Layer 8 of a small transformer language model trained on English Wikipedia (11 layers, counted from 0, width 128). Numbers have three digits each and are written without spaces.
Take only the direct path to the model's output, skipping the later layers: a vector added to the residual stream pushes a token's score in proportion to its dot product with that token's output vector.

Output vectors of the tokens that the questions are about. A number n stands for (n - 500) times 0.0059.
" ends": 536552465550562515408531747482457475508616585447481423475606489516475544538482479386465493448460431549571507500452500450471508549555499499434435458533471437502321429577488448403374537492602603455467422599484547376516536542625484533477485504791462404529438568564511553527531483494528506403475609631393512424448457486565599441486500432552452460408461550493406630468460588435512472556512
" merged": 525428500540595431571562630432513500528497534467471569453518464593489592532543510424544392567484556506598510577403494484475528533473517391496367459521455551475255518440497373404544570496595546456472522635480466481457614463437466552404386452781589561520512526471493529648423426577514454402608553441442455548427530512494450510433441431466509442395470427429473653530510548558483580575502
" arrive": 535529457512430468396510673436600466429493522397543529422552525530399499539508576441512510461451505536605529442420459570529494461569526543454449430489372483500286429516498346494397494436611574474620464562481434494488522538563511592469431454850480455545435595545541640638540450508535452455576525601414487592424473504467529588472486544476391434376440491436421717397557494454626451574522
" your": 447460370449586450449543582458595500354562613408489474606624527606424502592560663477473536529547458506574520496444448400475513515609545472473449502566444453435256411588483362466358533472550487420474518665430557458443476552679472428504484398840386534534436596624479500577510434517513503506644579575466460513452437638523553420478518500440384454358407517477522651517433497486549425462496
" her": 522459476475587443434358625521467490490489533483521513414598586499435482522492507524502484339536472522393460498490494470501522546502512435467442572469429512479474517479466483469441489639486464483524477631619599495470506621430593442488571473501445565497429587651551502486407420559417542523580541528488512396494536518499591514622414471499456501450460504479528557527556543490423436430555
" gets": 523539455446544463430467677493543404479523564410509470498520519511452527566465546451471451457455502551585501497450460463527506541564531489503495505505448468466196481515532403451429526490639520439517469575482471450486521562545503552540497394905439428540474495568465598562583506537501487408501600612403462518419535488557566512442528488448402449369427508518524652475530520406522484586489
"pass": 572435452481460364460544590496545444456503595449561523532613503649410488552619477549633500592599576471574516614470541440450503522482381402417458504500472454432291453602544462393446607537564541376615526622533533392447414678529402586580370350735465538536441496505478516638531574515619483376609584556484420507450519590487452504405531372576453376346419471504418597440379380632592385506390
"outh": 449516442551539392424609663368495412481547685557516462580685439547448410574522658424400342537441508619558578646368510414508433412417460440506413360531347335436254482525485466283497516434510675342648625626481466489584548559557599575543472451731490670628342478453482485629262491626435536585556489642462446467420477454617477412445480599555541343332460424383402789587452634534528573572518
" his": 451534457423583436519434636502482553365415511534590551555610431535464466574564539565395524380581436510427456487467482525541583566508498444541506562456396405428444507428524500531460582446492489457566503622557601473419476543507546402471522497461497504553443611475512434486387466618484548564605488517498422526504526490498525453569386467617411508401414564507557584507627533429460453429531
" offers": 463535508419615465442527623519513423464535470457489507466529556567524491575502553406429494430482462511541433527453444460564545555504485485516532594428408414390264515461544490459500570508599534401519394604487527433430526474550507575534394432811489489554453493544489607622539463521553589379605529606420394513418518448609479481413536488520412462389448489533528667489505530467546498584425
" remained": 453492500548594405517479692497470536499429478436557509483469507612434584555479459531501491508482574542556503570449520543520512588454413398539392490437528454483231554455557567409522498488618541543541494630415475430516500544495491541454438395772498500518500529539480543574383426592479473396542476487425484546444490497444540443442454493578409469429511497478432613477530555495492548553531
" begins": 545544477465491491421510628498472468499535595435499447420507557516387533523464523431441480435513473516527472509431515502526576536590535534496475401498460468465217446550498469454401522536629551411496466584470481414503496495540527543485474470838471443526453514591554633573507510459524560447524610601408485533435514485509488521434481495506455460418428423450584712430600515457511508555478
"friend": 400402549490558471573732662446426448459508610350520532524723581465347499473434589648483372573523556508597531572535490331646321424500488462569390639526418543417225487531463338431258600432640403501585429594543525501441417543614443412437419460972532620614411625560623500744510424435518604347645594608426377462449598358548441437527493431451393367319475476553421546450561628575500407510427
"ilt": 593527503612465438494447511526570582490487504397418474440558520596455605446412519446522598517359541565506540557415407433509516479456400494564497527450416361405371440570540399504397634471484612462598483586351504340507466451549455393496396423834547567646612545584512541523456405502454514496609544576491541610473422593587490546464479535381474355378464533386509683586425544567530515495525
" etc": 559484543489507552553540543420524467435458408413553490652495555577584534561493536500542535493493491584559583519518551381335482538467493343470572439453451516495278404581607306424409450454539417482464500619305510531545551607615460535571509447795435620511379581562581477514519445542522437362562589464428520491452522531497519396364535655531409452347400543539445676460321486548550650570424
" renamed": 574408431495583407518574578463506520514529615496484555419593470530518529433556489435587385454517531607602517615485481468472488489413489361567463445504401469444254416453518390390541584521598528489549555624411479495438559556447486598401366485787499557582511478566498479640368489548544520415584649539447497536437468534465464465423394486430468450386475505465433645554440531583491584554529
" he": 501534503469666478524438641532538480457519513481533544514524374502524527588411485528478485450512518583448511432477493566546510449519427522493536546412449447477450567497533455487505500344574482440542519616515508474534509488482500412470616608535524456551488538439442497429448466539428579536564493441507462487461487460477501467539432519639481526425473509532575476459508462363488621483548
" income": 454508501469576439474560605447560437497453398418512534556595481488546663566535504513554528498425577591637447508386434363539506565565432524563423477552508416326406530558424509470320613517363489490553523624389505423479551510581418568430343371750517464548466506521450573648468540518426563397616525480420358527446398526458530379445576481439431418394499553475499688634581510578581552536517

Output weights of attention head 0. The head adds the sum of these rows, row i times number i of z. A number n stands for (n - 500) times 0.0019.
o0: 450431715495559355575474454381367723476597341535444557708432447788209504533553447345384631584489531551563572611672599376505600567267706527465447596348532565619321464409449710510573589641553421567400366679383535445218438399303653535479574515409493453434541361503330482573497521614362494580529405306495703601406546594334452598497755477552507231334576663458278537447517604369673708493434
o1: 468385530541593265583488450559541598686409643510443470494568295590506673600635362613626584679412565647527625673512425408592380570285349520609482477468628232369363649149530700566476669500315346369584629483420398294340489400446381326178474319469715592590542506438413337629385644550555495458463473142422377796774220665603584461654210468451509743558486649532517397479573527516555771534613
o2: 682340563428390525382375405486443402682493431385538692435458620481423533406557575424421630237674493345379283672693519450487618624702602491328492695624450634493575508433392446541361482651600564287410393677655355298031593532360635478486537562597546421403422432649545680610538326619398565327354525457475566542620548491454722734565431576375466582540502415437376583480546339476587404735558
o3: 450367387602390491270336727494624533463569534574592352664541544620530466435309369681828430467359538739583655447664391450385719427376406408525610485343646536512410572556473413518411655442578350399576621519370562766499573769596503508419360301631521510481453489450504479492271382574516518468596473649372564488580593517476656623344452550478361497374378428484450559732419517306440364483470
o4: 501400656766485527357465694454616407674310447465557426215432548566488512517601443388755539631374718364484329463445681563583599595375553415511482180653521596479577481534394593705687589788644386588532288534255345350334590349390495632629413162621491632540637516563414550565676475423677188436504570493239418625363616516390293583271462328504504509778300220561542692574480537647616536445448
o5: 574538217297603450440793376471586610375498512662290415558536486468460521304689543427623530541594454421517698291499505666270623574763675355404466409503403533483407310739485308494600594480570795611423584497464397369576563535482358575710283449320529545522636483409406477567557743411547350462690345483497420636329541586515362231575393535632618461422517530486381568548574347545578519542521
o6: 602506584466513574522649524559474679626459196345495565690330257421567467467642465503602573623494319310466709539609281469562306518539489452575402666539492523576406557546510488508433434352400521354496379548472322433727469556687363361500352472547557372507641458523468486577657305671359608503525319728227569499299531353699622580452503621567365397658624505642595454622597502463370506409500
o7: 554499328561633588385385788664505270452522495234528310674523496308363300557541861676420689714603466687290558494564487565575578413485489586272675320555473718439518579341536519573525358412447316667621354634534437639387536391584536423608571414454398509457518412521320346354704534363632425440516426587502351510612418643556524375496560539496374608548585358451425481609693432364669493364423
o8: 411432439340488420537503459433395581553304535632613463487425593748418569500461511627584730519400513465560480463283493488473544458529534475542437555512682648551347491426375462493494470534622429535545625620557409444721438570751581649588512496552378545240496499520603441358427455584450470615570572592342581417635588331395472416544377521318267622667411713342323367348671698503307577487516
o9: 372460661475492320632539525481429586445516543280251418405639569479348465444350569586620849321581289403588478547421632586378474432683627662397353401457465541534950488531355647609527373494304485544419171768517786536740493608534407364309645285435251500709460481522531518576469455384266354683577531375554535324436470577477493559715645559424350344447559439523521427487480673649496445638694
o10: 584630662453656458430354742596448432561622401359530493326544557371505471603442439418436621401457556548449283376476401571569508321565520297456664490430483561576345324547360551578518676521455564386739278431448573596691314548503751599343530439326609419419439606539538636567715498433634597457578519639056527407124518615437453649669600381510493751648411249706433513260438637471570355700508
o11: 522486248537372706217670423567519495584500517534824504604508603343360548595561652549256511332475274541541365529502472343568488311452658589377464498525531726524442391594380468372418474439415507556548377534539389121487539455620573464757523441747455292490259655705560718561660741547350365511658338751467467615188555376423434549543574430423284604493417679563582609495630622475461458558441
o12: 378533317589421658623451329347709447402372353580517529550593490320367277390484939533613592816362348494536224763398334432562556381436564598467792498544470438455498692493492503490538566362597709497545624486454566346413675614471538614428374555490599281379514553213406570521287380606468599577780657339637407562543332423304639558344379618583678440552364325534627651565634587360514376523520
o13: 443398426610428792511541402434761448555792537630544400413614444452518520453458365297653203447459537445555362585398423474416362674374462472451647381636493645495417417389610582452608555631478586393474466695694305381564554461736536694721416412529514616406398429667430491443361377404401632580693427361480353458444545637524506423705347466447713779582574446330655462509284441460530496241584
o14: 446388622792576606401495476444429533390462517530650453311536583422340460332538427356599479465499557542346497621414477485276390509400621299473453481421505708478292546505550536356542371607547536629400452754605364591620659505435365421428445340550448676429495509793522637655449423465496377476538500404349583412768640525548487624525465436405306336537652565703503622689264566702475495569517
o15: 537442323428401596557537420702438512488419666335565546585482387604419346571439559422236623754588459483559535686517561448374598533646511628597536480697640512454479329594217361490349609473532464367452474099355275563503388370589643445470456607491213583702505557675568548542389398410437724651519580604484314583626492470532371449455549493620479393434441504600705404363585566419764422635335
o16: 646732403704634644459563276314456485631407335360383524699491578541552437376655445637528557774518477488588338482601466503406489271491384648614658477384478699502404477602507516476565414461431177342267588332388447432676364484634428381374512670458516596674536510500333564610536569536461378657330600390381594578343559647406375714152924528239626662519597546709563416526169453626592385481485
o17: 528401546594571246629251563497639600622312358357365378606506340637506426405578353513595389489380652445418344381443431494447412458250476463650237602443554450558361653540455648431442576429735485707602485739462716579739397540298641275385635324548520562563585595523368818507409326598536422331772499380889757398586356495361649422474415586420572787409556337369400643337624522604530732343509
o18: 505487600305357342499521434535316586517628475485236364382475518331508658524445595454579299563430388647537459634422625505414650477513556528547729502474561571623633378653387299501537351938554544541386234395528517347368709607489361496270524400791418421507467492671569580319591617483646828610417652521744506462426516792393436522469470432425579439627357364471326532590435426594610499407314
o19: 500518515385588661412541381562659315469725630595397440569389674499430571360514372385448478385629626534586422455490372427637307392454431638485361413604718348370409557432570480562539518398560519518554539663496463308283310451623596554577319523484732623526422520665443594459556682386590418565631532617668665341359482721565524630437466527445408357454493512621514489447473551481303570302351
o20: 571388651314587498560445681389479849226673734755589510473426587519626443587628374445487477517473609368417569440340601472649467486599403495436517445374428555495536531374566365482547706306578499536433345444500432508416505457563536371335399418445497401370519562451533701471468551350624388543527610462462350682297684560689509559616345394527499591487441512424533645489467707274523597461525
o21: 225517582460492593365556350323342645616599277545412641474557640660541545444525221580436525489424567641365698487457338471492631372428554480581125680638592605434518470337383639557358657455399517531613675491565660528475479510652396498410511272525457501420649469491384465524314475601643553540831568340489466521467389455471433518532576714410393676526643480475267483552518654546397409558509
o22: 583476295533569463500356607557720505564617575475450577637596558552689534526518502418458553582230722436698531517517575428504276558482405529422511525539477491484550515381437426423488558398463402728393526501513460516467470660705516574339482477599440518585617553540345441720430513472466402525456762580571602209441535214224624357477314548350263566525617306435490654446458394627507478456554
o23: 466325495617565534451252413552474574694424420388572446316472777487379589511271735530509549499516716620635413331458425408714594488610381511497602527428425611467404452585439472505557555602533449485276728421518616357604436431501369379534651558550477521446597518738623417322366628314425487480595444426358644487282436480641446395767480644544643359550426376411407594494658304567319544608588
o24: 507555380429401417497571607555373652572541517534534303453382324519453419432620364739365394514412615395496624664464625391235337477605650436321483423774410479515476590534473632504410450430498440584448540442377498389435366490497518608467365562437549517362384501553541492519672484550483486504491444537586691579690425426448656690547361532319682495602625418577583519560555532626467575631419
o25: 339615538544463476545609578552733299465095492402241511477425562485326385540563447438479571242548329543607458413628620587657580530540631489555587510418547324500292583691454375642634452388552563444504453255508520321500244352525447386562674520705430344440524741771466623526807521746404691461521412637653493436484567562592330464408527534641182729390522443553531442425239256694607477628576
o26: 454412558299309586670552441399503694403518368546813601576666277682430469507476436733316527545665621522551371570338461557519718464606731485592390335430447293433648388634489608568259366318653515545479367844288427540456379311552437462490459571609471579508599592337359603714547562499676466488432432448359318639524370431590396408323509653387480868474679513614452436519373319620550411441532
o27: 492467324534493530575488549421612526525685586333338421393257642447479568361599489602631712484405382336512456700367524402401237402585270743442592533593548458558206522475649512361429541579525578547425451383615501494459638634449594719509744154542354453513596508476534681393388429432630583548448437641493326652652464656371661406246677572602648465414578564374391308500637421511435399463754
o28: 243603401414690316344438541497434248489550580553494220449544447592314511567428413096295381259590367448483415518511573464678501620726402487582509578377314215489397362523663486557332488582622515362566513262604512471466679594559555428671388647472518468491352643742543760644574593445453896815443629616291482288493547616561503670462668510485663507688489553525698515514516526353519378329548
o29: 573446196456364411404481443402409514676555514604434605503288510488613501398397313594559469440318558547642595468465464521470550636522581556525423358625402537681446523360583458360440587478502605463572403537512667420551572453429548560261686789623443417591460436534424655440555562614440481618524457537424557509791362767401358509565710332506425214650502590397398477538379552359479424545702
o30: 774376509547468685298515544580630604626626526436542560357416671658572487528369689407622564610380343382476620516514347206513489478607580366431283475629492679600347491738368577542337625760385451434577408125522482681470520608418382554526381788409407534395547613587513444514519418366419443567384572581656601427399374674390634604569492397341421677469536484330640267666336413613321273441691
o31: 650421580325421420424321472612429405672478491545606542344433681418347360314496229564654598567500744548367442511665662343489375558440209532568478737451419567510642365511423502568381491819572356567440569622439539366673565748350596374549403414558349676459418387622686561512567301524512600402580541366461618391376481565412400448766531708341507538729631482385357507621371633579270725309500

Each question shows a token from some text and the vector z that the head gathered there. A number n stands for (n - 500) times 0.012.

"ly": 436556432534314451433530454442384547466433346554516700526458539525578401335531476464503640578568
Which of these tokens does it push up most? " he"

" 2018": 507496429596492548508473501459441504480538575491532460472508580516526453504516432480541470506472
Which of these tokens does it push up most? "outh"

" her": 474415475601441522459494521551502501409465543512482534500498549497567482481516409514545466586466
Which three tokens does it push up most, strongest first? " her", " ends", " your"

"es": 471461494550207476529615481490460557501442349545370507292350602466466463420589540517561463432383
Which of these tokens does it push up most? " his"

" school": 475425434572472545483488503517490484426433521561506507455510596476569485477563421542476487563402
Pushed down most: " income"

" he": 553479454477569369516597332315640657392539537511414442550514475414396446388699351532657316477392
Which of these tokens does it push up most? " offers"

" of": 470538445526524590495484446557489502488458485531551526454464512564602477442553492578411432533479
Which of these tokens does it push up most? " income"

"able": 490423476595429492585455454542519552444435515492568520497458545506640475434476513556483425581470
Which three tokens does it push up most, strongest first? "friend", " etc", " your"

" to": 456446530569412466429514495544604545479527566522454490488485585487567517427552371538609514615450
Which of these tokens does it push up most? " her"

"u": 499427429614456530433475448471403464436453509540523490478485547475570479479514419510489435552465
Pushed down most: " income"

" script": 491495448624526529482504493440436479469510621528492481496478563540532447499495434494488468506484
Which of these tokens does it push up most? " renamed"

" household": 519465436580490531493494491469432499496462548525543513457497500526563491501549474517493477507455
Which of these tokens does it push up most? " etc"

" in": 486453419559481541451485476567405480500482547555532450468486548458606514453567420546494447575434
Pushed down most: " remained"

",": 474408376585463537501479456527429447439453547516562491471483541471569484454564423534491445565405
Which three tokens does it push up most, strongest first? " etc", " your", "outh"

" January": 490465413555460537484477446498401468453495547530527486467513550489576465518534407508499463538467
Which two tokens does it push up most, strongest first? "outh", " etc"

" several": 496453509566440504438459502535525507484510553507479514451465559494593486476544422532540497583474
Pushed down most: " income"

"rov": 504444383595463544490519461554393439463435531541532511446476544465573458444541417557498451558413
Pushed down most: " begins"

" community": 397600523502508602502435458562442493506448496540542536472550575510700581384607434539445460603561
Which of these tokens does it push up most? "ilt"

"hi": 502471438538469509465489491501405501495476525544510480468505538498560525475559450525518470528453
Pushed down most: " her"

"based": 475468403536540598483491516474377482439466532596620466523476544450530464497532456564436451491442
Which three tokens does it push up most, strongest first? " etc", "pass", " your"

"it": 398283722650301470393516587704680594383484617469285630562444436538535574463425300495773466604565
Which of these tokens does it push up most? " her"

" with": 408344679641316470394515562658658579399478580489326618543455449556540563446447331502738450568534
Which of these tokens does it push up most? " her"

"e": 424295612624352493435507549633646599398452569513354570514474517500530531477486333518676496582495
Which of these tokens does it push up most? " her"

" announced": 487511455634544515485516499430445459470502640537477497498479567553532435511482441499473481491487
Which two tokens does it push up most, strongest first? " renamed", " merged"

" disapp": 474562453651442470472541496559463474440433483570474570502463525442562460427513430553510540586495
Pushed down most: " offers"

" for": 432737557460543561495503392741528407501444411536656683364476449717766505387681537629297372587600
Which of these tokens does it push up most? " income"

"den": 522505455561524434484604444457435496459522555525463495524485475412483466438590439530511415592404
Pushed down most: " income"

"ame": 498468430563500490461541437435487551435501545536479462496481515452529467441618425551527452544424
Which of these tokens does it push up most? " gets"

" death": 493488450536292500533592480478450504486450421526438483337366543492473473452559536513529421481390
Which three tokens does it push up most, strongest first? " his", " he", "outh"

"rit": 496453429581460551500492464483414468453443528540539492497487550499557475488536401510484450543462
Which of these tokens does it push up most? " etc"

" While": 431366653579373427416527517648672561421580686466399534476469536484501568461521336533648567665587
Which of these tokens does it push up most? " her"

"er": 474439401593463549502452455482448485452498538525579480475508532468552502464581438515487417546407
Pushed down most: " her"

" Shar": 468479466555401528534570485508427456456309445591657562565519475504623469500625327562439413596489
Pushed down most: " merged"

" develop": 382415514609540519517418416408591488452549489563624565486564472423588490492720429587518364562258
Which of these tokens does it push up most? " gets"

"ing": 505533475570429539452440528472542464480428471546501497467515581469599436477564417533574477571431
Pushed down most: " income"

"d": 537501638532483415618514493514579604446412563411583587529465533560749528445467485594466422625477
Which of these tokens does it push up most? "friend"

"ite": 508425465553373517512543498496502524485489427504441487426453572460559435430566519551577456492394
Which of these tokens does it push up most? " his"

" town": 486523432543465599475438467519375485474507506546557487480524509487641533470645360514539427553500
Pushed down most: " his"

"During": 511457416549473530470506520505373461511468532547520502495478508516577527483551453577473497534471
Pushed down most: " offers"

" younger": 499545447569462558452435516498457403472448482537525518472478532483614467463572439539518457565457
Which of these tokens does it push up most? " renamed"